Layer 4 of a small transformer language model trained on English Wikipedia (8 layers, counted from 0, width 64).
Take only the direct path to the model's output, skipping the later layers: a vector added to the residual stream pushes a token's score in proportion to its dot product with that token's output vector.

Output vectors of the tokens that the questions are about. A number n stands for (n - 500) times 0.0057.
")": 424,470,463,595,537,409,382,442,484,566,626,426,425,445,768,543,671,616,473,431,463,500,450,423,559,450,641,465,592,538,455,450,606,590,516,613,411,473,580,372,381,467,445,597,552,653,574,577,573,394,468,492,492,507,450,639,498,485,662,445,573,586,494,543
" appearance": 236,505,491,344,340,477,510,814,682,617,485,355,457,441,578,495,545,387,589,387,503,575,527,494,553,571,464,426,517,373,450,514,547,590,427,664,402,687,512,506,460,497,576,618,412,619,593,411,526,364,618,566,589,362,678,525,534,466,438,455,454,478,572,409
" Apps": 275,761,584,100,338,412,571,296,554,710,454,413,581,611,694,500,416,413,596,427,480,650,562,417,529,465,303,492,324,540,659,533,666,655,573,672,303,438,659,665,358,450,759,605,580,659,295,344,456,409,548,531,262,270,505,424,378,337,633,316,271,692,636,541
"while": 384,647,387,251,67,423,660,414,730,764,395,368,557,500,925,577,496,453,529,383,552,457,539,672,888,564,415,611,178,315,684,752,524,558,311,616,469,471,560,557,241,490,622,762,588,619,417,475,300,633,681,553,399,365,624,150,489,440,291,429,176,314,472,437
" River": 536,561,479,487,503,420,667,624,655,598,503,538,533,382,640,553,444,406,535,383,500,591,522,682,492,632,397,500,340,539,554,663,433,569,488,515,405,458,563,505,441,307,589,543,557,497,422,425,527,431,566,626,515,384,546,457,388,502,530,418,493,540,534,458
" players": 400,515,583,257,232,440,488,315,721,542,510,271,548,437,541,671,446,447,508,408,526,491,439,544,537,518,356,581,447,431,527,516,523,663,421,578,398,510,509,551,503,402,609,444,527,615,416,429,477,441,510,654,584,351,609,443,529,486,456,467,438,517,595,522
" Olympics": 461,589,500,431,325,476,609,528,715,689,420,345,613,444,588,542,447,398,540,414,555,591,530,647,684,614,389,553,311,424,636,563,669,653,613,416,244,514,595,790,409,386,516,555,422,713,397,389,591,377,570,590,487,355,500,500,508,433,487,286,486,520,527,557
"airs": 567,483,375,496,388,538,576,437,536,602,477,487,520,463,566,469,396,580,587,313,542,395,500,657,494,612,401,503,411,365,536,686,618,565,612,654,594,620,430,474,402,323,655,382,668,648,456,460,579,393,450,497,597,476,617,441,430,347,459,509,418,379,648,489
" countries": 503,449,368,402,451,466,578,332,680,644,462,302,639,456,660,556,401,432,620,366,560,632,442,590,575,476,520,444,379,397,565,717,579,665,400,602,539,500,480,702,461,500,536,438,549,522,308,487,571,461,575,587,679,298,641,330,505,471,562,474,470,558,528,590
";\n": 537,724,226,465,354,437,701,543,432,432,534,306,585,427,533,544,486,542,743,396,535,459,397,393,426,376,340,470,243,505,561,508,425,621,465,398,538,631,495,343,325,350,504,525,519,490,418,610,462,384,433,497,548,387,561,478,387,455,429,274,507,560,586,543
" debut": 299,559,534,286,333,384,441,822,692,515,427,370,378,476,603,534,587,414,581,516,529,539,509,500,665,511,580,578,515,474,510,563,577,617,355,671,470,592,630,534,585,339,587,548,530,757,583,312,483,472,539,531,576,357,684,569,505,459,435,399,405,479,597,447
" performan": 289,689,248,75,130,405,668,748,763,791,413,22,722,345,893,587,409,384,797,84,576,600,464,672,894,549,388,583,35,343,550,768,614,616,296,686,144,702,557,740,142,208,851,674,673,766,254,434,406,157,536,748,457,62,663,228,225,117,566,310,137,412,763,357
"ending": 704,419,509,386,409,513,510,404,469,679,461,453,495,454,509,532,231,441,539,386,553,497,397,475,543,423,585,508,459,376,610,486,569,609,445,478,515,374,392,591,413,489,524,688,564,465,511,486,432,398,440,644,612,444,572,463,498,390,426,530,424,498,446,299
" his": 449,513,527,339,363,576,373,473,572,533,522,296,547,418,456,397,638,482,643,428,577,422,572,676,550,498,507,547,547,391,580,401,517,552,435,470,497,585,445,571,434,524,500,486,687,452,510,511,266,470,462,475,436,390,566,601,569,509,524,625,531,468,632,397
"Japanese": 558,441,531,325,273,519,589,705,571,425,436,268,600,415,632,461,508,500,575,467,640,539,446,526,608,557,559,516,362,520,639,493,665,524,428,435,466,336,514,635,484,569,665,620,545,551,299,379,434,321,526,509,459,430,500,375,454,351,530,395,351,534,527,484
";\n\n": 576,771,248,415,377,464,674,566,504,403,550,335,588,426,626,556,515,540,732,358,531,512,326,424,443,355,321,407,272,485,540,500,415,581,445,469,507,587,463,397,354,329,508,591,517,618,437,608,434,356,418,597,500,379,553,553,343,440,402,256,444,576,576,506
".;": 466,678,490,408,298,523,650,711,401,706,547,254,495,509,449,500,598,444,683,356,591,578,317,545,451,428,481,432,394,508,633,572,439,527,497,483,528,452,481,484,327,331,620,595,515,510,307,525,485,338,400,647,505,435,542,395,327,456,479,302,455,627,692,461
"ivan": 458,651,349,259,258,461,512,616,646,665,438,290,567,461,646,650,689,342,421,189,520,377,294,557,843,748,388,418,176,485,463,572,624,525,570,389,453,380,610,596,405,427,649,746,530,459,406,420,304,509,549,632,428,429,578,84,321,421,701,361,531,552,597,376
" °": 366,417,363,537,351,584,549,352,590,681,572,280,474,542,756,663,426,417,543,287,394,653,411,527,547,552,503,525,206,389,371,684,372,471,301,674,334,441,600,431,416,296,631,771,560,645,480,567,511,388,597,415,636,307,468,370,398,371,665,401,219,651,585,544

Output weights of attention head 1. The head adds the sum of these rows, row i times number i of z. A number n stands for (n - 500) times 0.0007.
o0: 530,286,681,379,390,431,368,500,451,609,293,425,491,346,520,534,617,673,367,648,605,526,672,429,436,470,431,524,611,505,575,208,457,486,191,602,507,462,652,488,306,388,568,607,526,533,553,469,351,314,605,658,248,465,513,248,519,665,618,522,439,657,621,455
o1: 394,511,449,513,617,549,703,574,352,291,430,465,515,621,583,586,510,605,403,381,412,445,534,190,604,543,679,418,402,718,554,519,439,477,621,474,455,500,617,474,473,407,527,587,364,542,535,470,646,550,446,473,442,768,304,430,413,593,503,541,471,491,591,366
o2: 372,503,360,335,569,459,252,640,666,457,397,413,394,504,355,511,574,485,454,594,541,516,558,320,519,438,565,441,568,625,478,337,641,578,498,682,555,594,360,393,609,518,542,487,433,756,654,327,392,598,595,420,545,372,452,399,568,404,418,579,392,717,635,357
o3: 490,490,507,530,321,558,523,187,494,421,650,586,673,568,348,726,376,449,405,597,654,223,542,215,258,633,483,747,473,423,519,628,506,554,334,534,578,636,771,571,371,483,374,369,588,445,566,472,539,630,409,427,363,366,492,352,629,702,397,579,439,465,271,688
o4: 733,581,314,506,618,459,658,542,441,476,516,559,543,422,404,527,278,333,547,543,478,569,486,485,496,611,379,318,222,560,471,527,376,449,626,466,573,466,525,578,580,665,611,301,522,367,259,324,697,473,661,626,487,461,570,294,469,325,493,641,436,362,393,564
o5: 594,465,510,435,607,745,629,249,578,273,579,486,533,428,554,490,452,562,589,304,340,444,477,712,450,589,678,496,669,378,572,575,666,475,391,401,499,224,397,446,592,443,511,416,670,398,540,562,428,304,415,512,653,483,617,566,466,797,573,584,653,461,365,615
o6: 542,482,598,577,522,453,909,434,485,602,448,573,707,610,639,377,369,600,578,291,412,353,606,506,403,428,434,365,571,445,533,870,493,544,623,490,422,620,527,444,425,315,580,390,457,340,371,677,498,567,505,668,569,725,436,308,535,713,384,439,553,650,352,592
o7: 568,379,573,535,422,324,527,607,430,874,518,633,365,288,505,473,272,535,416,668,618,404,589,588,594,699,280,535,543,454,607,376,726,299,366,544,409,340,364,606,487,589,486,506,633,622,486,324,388,315,508,521,554,467,365,603,560,454,548,447,768,401,388,440
o8: 429,596,509,393,539,378,592,187,539,331,490,410,256,533,461,349,301,371,391,526,579,367,241,537,393,632,266,612,380,627,532,419,533,671,697,439,425,483,408,486,538,645,381,540,487,673,115,786,810,362,385,702,557,526,501,583,445,719,253,433,481,472,491,459
o9: 433,541,654,561,514,625,618,582,672,468,343,671,408,727,596,565,499,633,796,540,583,423,558,503,466,710,601,369,468,561,425,606,529,545,576,570,533,282,428,487,468,536,488,473,396,637,490,327,397,550,496,707,320,456,614,503,734,535,432,502,455,571,466,360
o10: 592,570,442,761,561,658,493,23,622,418,583,617,519,692,633,571,565,676,501,525,456,505,669,318,471,290,821,688,546,211,511,680,496,647,526,598,454,476,380,587,399,491,280,408,571,632,704,553,528,779,591,452,552,497,722,378,443,341,560,713,523,516,641,378
o11: 539,749,511,387,348,475,155,163,617,497,491,469,549,427,395,545,281,390,565,373,252,362,494,551,597,521,517,585,633,368,506,669,485,605,330,531,421,698,505,247,584,582,609,376,671,528,365,602,624,361,533,618,735,370,472,553,566,746,327,554,322,446,720,522
o12: 572,399,475,497,541,500,702,575,605,756,525,540,451,483,412,680,221,416,470,523,523,435,656,464,689,607,353,651,423,450,567,631,409,407,359,553,557,435,485,341,568,568,489,541,433,587,618,500,463,476,647,804,500,368,224,654,477,841,343,360,432,435,313,655
o13: 415,617,369,655,506,468,524,556,466,556,300,567,797,351,480,605,487,211,388,547,437,533,585,644,376,542,362,640,440,674,674,728,347,603,681,615,718,623,456,629,778,730,599,334,738,496,528,388,555,514,600,291,405,718,646,286,555,632,450,511,404,383,455,442
o14: 433,504,548,656,308,542,130,333,293,331,534,600,501,456,514,446,640,685,645,594,577,400,475,556,286,521,547,422,635,392,585,398,581,417,358,528,528,343,447,702,290,560,487,461,697,661,466,717,458,552,387,524,477,323,425,424,416,436,615,619,721,597,547,516
o15: 546,407,524,686,551,464,531,389,453,309,414,393,451,548,707,503,524,369,338,480,500,550,570,547,574,670,407,472,383,787,514,682,589,640,472,620,690,499,642,530,477,566,541,438,639,593,309,420,590,517,392,653,455,229,695,335,306,665,431,619,700,424,264,536
o16: 406,373,579,355,408,283,433,478,476,616,739,538,447,658,311,584,299,517,431,378,573,416,500,380,657,509,595,591,319,465,585,462,474,506,620,450,241,345,600,582,359,706,633,440,469,452,531,409,356,575,556,492,582,471,493,511,876,341,575,439,471,334,590,634
o17: 330,642,489,489,399,683,475,485,594,302,630,463,426,411,313,618,582,345,624,513,447,602,555,863,240,351,507,354,502,550,607,614,364,570,458,471,455,314,609,739,697,393,431,403,612,433,511,408,385,287,534,516,480,472,709,513,528,451,780,463,444,470,737,373
o18: 627,527,536,531,516,660,668,408,397,563,215,283,634,469,650,519,646,519,495,454,386,543,473,592,219,444,477,562,485,718,409,393,622,505,507,502,688,612,456,466,481,311,408,513,279,373,557,635,297,701,409,417,411,587,549,463,367,447,419,273,649,607,448,474
o19: 607,360,464,396,311,385,411,402,285,705,421,252,646,625,542,609,418,706,343,451,558,360,617,461,413,280,464,798,546,403,316,365,498,548,439,395,571,693,305,639,435,605,451,439,577,555,588,620,486,644,481,673,504,393,496,244,838,598,426,670,462,691,487,428
o20: 261,611,326,496,674,624,365,472,295,322,590,331,492,224,559,304,572,481,481,460,415,604,296,599,439,492,636,371,291,674,381,561,665,758,570,700,443,627,646,445,374,518,435,457,682,517,431,810,583,485,316,488,294,431,646,253,429,481,395,601,429,509,465,364
o21: 436,420,563,496,498,364,580,643,502,590,336,657,416,355,455,847,593,498,392,626,348,596,594,581,507,769,313,685,615,620,489,279,344,474,476,511,412,464,671,601,633,480,483,413,577,366,705,343,328,673,579,486,719,521,523,438,422,617,663,409,392,466,358,484
o22: 509,413,345,635,542,357,597,485,587,514,713,558,477,483,610,613,544,457,611,427,341,373,324,446,342,477,571,652,533,461,353,443,754,566,520,273,347,641,429,249,496,245,572,620,362,571,605,529,480,506,576,496,724,546,289,838,324,434,604,510,253,484,363,627
o23: 495,518,499,433,352,555,497,138,387,289,477,335,599,428,676,381,492,574,532,426,348,618,498,468,364,415,544,270,360,619,495,499,447,565,734,431,623,255,294,805,564,532,398,310,475,616,432,690,580,337,390,410,482,375,443,541,506,221,644,290,489,475,505,666
o24: 535,553,452,387,594,549,197,772,365,324,660,517,493,611,448,434,771,582,204,492,688,685,497,594,594,173,631,570,477,675,565,192,303,621,271,662,264,433,430,514,535,408,532,657,542,405,690,295,409,618,502,536,411,495,647,317,360,678,668,694,643,501,520,342
o25: 581,391,394,609,518,515,583,328,435,485,529,701,704,395,573,519,528,441,409,865,484,517,546,379,717,516,648,524,420,430,457,729,388,301,386,290,304,459,599,442,174,506,468,487,701,293,498,384,558,439,489,290,587,609,450,627,515,508,493,517,433,526,339,344
o26: 557,524,512,506,411,565,581,318,190,341,486,277,567,711,388,556,498,632,469,694,480,541,485,451,470,347,499,602,479,485,562,214,638,454,383,191,723,531,427,550,326,460,323,653,554,269,623,480,318,601,316,508,305,508,438,594,170,495,534,555,670,415,286,419
o27: 570,561,395,474,503,423,528,454,425,409,633,583,426,353,529,415,363,606,704,731,590,480,522,487,379,491,407,606,469,438,483,487,509,555,479,573,527,627,494,483,480,415,420,547,460,568,406,549,355,554,416,484,336,453,677,622,444,307,536,541,604,410,612,631
o28: 307,624,529,559,521,571,387,447,269,425,556,446,197,450,673,404,677,315,339,332,435,611,421,430,279,378,454,744,574,706,598,457,426,514,449,576,561,527,548,397,755,587,625,406,404,725,519,629,600,519,298,683,441,343,600,389,306,668,384,515,526,349,323,409
o29: 646,574,541,567,577,151,450,481,576,715,525,530,410,330,549,437,498,639,535,478,393,508,598,739,594,481,469,558,757,453,676,438,656,569,634,511,433,534,466,509,472,428,484,543,630,468,495,464,568,407,586,477,661,404,398,595,497,502,736,357,689,413,597,572
o30: 793,597,384,346,486,635,643,467,411,497,366,315,409,669,463,548,522,571,622,742,448,412,479,375,705,310,489,603,512,720,556,435,588,511,497,485,574,379,580,526,251,485,355,596,705,448,692,417,425,574,495,620,482,585,612,399,622,607,595,513,650,581,671,292
o31: 312,543,212,526,684,593,636,407,630,436,515,497,332,375,588,472,594,550,274,647,534,719,333,629,684,648,456,552,695,546,633,433,634,538,584,256,685,396,334,426,568,441,503,470,536,486,514,656,272,617,514,451,430,623,560,676,425,550,537,659,698,281,350,350

Each question shows a token from some text and the vector z that the head gathered there. A number n stands for (n - 500) times 0.0038.

"9": 412,546,297,322,637,484,536,687,467,777,167,544,636,564,255,452,586,336,505,293,369,554,339,571,203,433,344,378,233,700,408,456
Pushed up most: " Olympics"

"ade": 485,515,313,444,603,550,631,529,489,706,311,519,657,445,312,490,467,412,458,365,482,635,475,514,375,446,369,466,416,480,442,531
Pushed up most: " River"

" in": 592,447,415,430,470,638,600,524,519,602,548,549,509,300,481,523,530,498,556,428,422,492,550,614,339,518,537,499,437,430,661,504
Pushed up most: "ending"

" the": 485,409,387,447,356,664,604,426,336,635,469,534,614,270,682,487,449,501,592,391,531,639,731,406,590,468,506,673,464,522,473,509
Which of these tokens does it push down most? " Apps"

"ia": 313,367,400,560,414,623,596,405,550,460,937,421,516,378,482,549,497,440,638,456,493,444,574,581,412,585,615,579,549,519,582,618
Which of these tokens does it push down most? " performan"

" of": 388,497,363,405,577,500,527,619,495,721,459,604,582,497,340,547,634,461,547,387,385,513,375,645,227,392,396,485,372,598,459,394
Pushed up most: " Olympics"

" he": 589,307,479,429,435,417,586,427,499,556,559,621,458,529,354,475,517,521,534,538,632,439,460,367,439,433,469,494,434,437,467,575
Which three tokens does it push up most, strongest first? " performan", "while", " appearance"

" China": 399,397,532,451,569,571,593,442,685,450,527,499,424,554,479,529,614,517,483,514,514,517,481,540,581,425,510,470,599,450,427,508
Which three tokens does it push up most, strongest first? " countries", " players", "airs"

".\n\n": 395,238,490,439,510,667,438,568,631,421,638,565,295,508,356,570,599,546,283,523,515,518,553,551,438,547,636,323,567,448,242,350
Which two tokens does it push up most, strongest first? " countries", " players"

"ards": 453,637,498,515,475,522,488,361,677,536,446,554,520,445,474,570,477,499,458,484,598,479,657,542,417,462,513,562,607,474,491,526
Pushed up most: ";\n\n"

" on": 597,451,454,489,560,598,545,495,518,695,592,546,485,284,521,480,509,465,603,418,378,472,578,584,342,523,447,444,464,507,672,515
Pushed up most: "ending"

".": 458,371,428,449,537,566,589,496,636,441,619,488,477,475,397,525,520,470,388,525,483,534,489,450,451,558,600,439,565,431,462,449
Which of these tokens does it push down most? " debut"

" to": 663,291,454,511,395,688,438,504,426,757,468,622,445,267,540,494,520,506,686,466,421,572,594,403,351,506,570,628,455,498,611,418
Pushed up most: " his"

"T": 483,553,486,662,425,470,437,442,580,518,674,526,546,554,423,494,597,556,430,540,482,730,534,562,355,455,551,504,414,600,439,517
Pushed up most: " players"

" A": 574,448,524,412,497,498,440,569,481,570,375,481,523,522,296,402,614,469,406,509,391,592,415,391,386,522,518,348,457,356,412,482
Pushed up most: " appearance"

",": 540,470,441,560,514,523,552,451,532,533,485,509,468,490,444,542,488,462,646,487,529,549,563,500,420,505,479,528,554,445,640,556
Which three tokens does it push up most, strongest first? ";\n", ";\n\n", "while"

" During": 518,471,451,514,415,670,487,664,538,575,533,589,491,439,269,377,632,463,444,584,408,478,521,507,263,555,567,441,342,465,578,417
Pushed up most: "ending"

" been": 628,525,609,501,384,393,622,247,412,799,611,702,479,409,430,540,569,391,550,762,470,548,395,395,664,460,410,479,510,457,639,386
Pushed up most: "while"

" Al": 549,551,559,414,477,389,322,483,696,662,319,626,479,466,369,492,484,415,496,329,503,578,545,253,578,429,340,572,533,484,585,531
Which two tokens does it push up most, strongest first? " debut", " appearance"

"2": 440,547,332,393,602,445,505,626,559,781,325,580,648,533,359,523,603,404,568,363,392,624,319,637,272,367,349,428,401,582,454,419
Pushed up most: " Olympics"

"ast": 731,526,495,472,434,569,383,550,562,574,374,478,410,416,348,446,550,391,417,541,505,525,394,559,445,564,608,421,507,310,583,551
Which two tokens does it push up most, strongest first? "Japanese", "ivan"

" also": 580,455,486,442,475,505,518,460,525,537,394,532,440,493,516,515,551,459,614,497,531,426,452,591,551,413,543,448,509,412,560,479
Pushed up most: ".;"

" cap": 532,334,498,323,446,453,605,546,358,633,449,522,370,364,571,516,639,713,629,560,588,479,335,415,500,380,523,586,440,487,648,437
Which of these tokens does it push down most? " °"

"se": 448,577,520,498,438,549,473,282,523,624,460,558,475,600,580,554,590,457,537,459,510,562,590,571,385,545,422,486,459,564,440,549
Which of these tokens does it push down most? "ending"

" ": 444,549,344,439,553,471,508,589,571,745,411,641,623,475,358,494,599,443,560,418,454,589,343,662,303,392,406,455,377,550,517,411
Which two tokens does it push up most, strongest first? " Olympics", " performan"

" turn": 605,478,495,494,376,552,642,332,469,586,570,631,476,281,417,561,564,454,403,473,583,615,503,649,339,577,456,672,519,380,580,428
Which two tokens does it push up most, strongest first? " °", " performan"

"==\n": 365,307,544,439,521,655,485,488,616,412,617,525,349,503,389,558,558,566,249,534,564,508,595,591,442,520,581,449,516,498,278,391
Pushed up most: " countries"

"–": 503,608,534,370,445,380,417,521,435,685,330,461,635,283,218,315,761,385,500,454,235,594,661,426,317,439,381,328,454,549,505,533
Pushed up most: " appearance"

"t": 606,489,506,472,485,496,506,484,617,521,451,457,564,419,547,526,603,511,536,511,474,554,467,618,529,376,492,485,473,556,532,501
Pushed up most: " Apps"

" Sk": 422,726,518,551,499,468,484,330,644,536,461,505,548,472,543,578,433,472,513,435,627,514,662,512,457,443,391,571,703,439,555,598
Which three tokens does it push up most, strongest first? ";\n\n", ";\n", ")"

" keep": 512,333,456,492,314,730,567,339,271,601,686,588,573,116,764,435,471,588,628,425,584,684,787,472,625,433,565,780,414,556,524,471
Pushed up most: ")"

"oun": 469,538,430,528,528,502,424,472,470,480,400,366,382,566,518,511,611,502,529,416,510,604,322,542,506,415,580,517,555,419,519,564
Which two tokens does it push up most, strongest first? "ivan", "Japanese"

"rim": 665,368,362,439,385,536,692,512,451,639,201,529,367,432,463,606,478,495,414,556,590,508,460,533,457,634,503,598,580,167,446,352
Pushed up most: " performan"

"===\n": 405,348,521,506,542,627,457,523,604,452,622,577,338,497,415,592,564,576,278,579,526,473,569,591,407,506,612,481,573,541,343,361
Pushed up most: " countries"

" m": 427,601,538,458,459,412,521,424,358,600,231,493,610,498,275,263,725,402,506,515,376,614,708,320,380,472,259,501,443,565,509,459
Pushed up most: " appearance"

"'s": 556,552,444,490,467,550,505,450,626,544,443,594,461,447,452,499,450,473,515,468,518,518,572,495,421,522,476,433,514,406,600,581
Which two tokens does it push up most, strongest first? ";\n\n", ";\n"

" bl": 527,595,357,498,570,509,618,464,446,654,287,413,700,397,345,502,512,380,484,444,483,656,511,495,373,428,432,568,498,487,483,482
Which two tokens does it push up most, strongest first? " River", " Olympics"

" do": 743,486,609,557,258,625,486,313,172,640,633,605,567,144,584,347,654,533,413,567,666,568,447,397,719,418,645,742,473,548,610,546
Pushed up most: " his"

" off": 611,545,529,583,444,387,594,344,399,683,565,602,521,396,421,514,542,312,529,723,433,476,481,364,510,500,460,588,423,413,712,399
Pushed up most: "while"

" club": 476,404,399,441,630,530,635,669,440,824,266,540,574,502,387,508,569,423,440,347,343,688,414,345,449,571,245,490,494,646,409,523
Which two tokens does it push up most, strongest first? " River", " Olympics"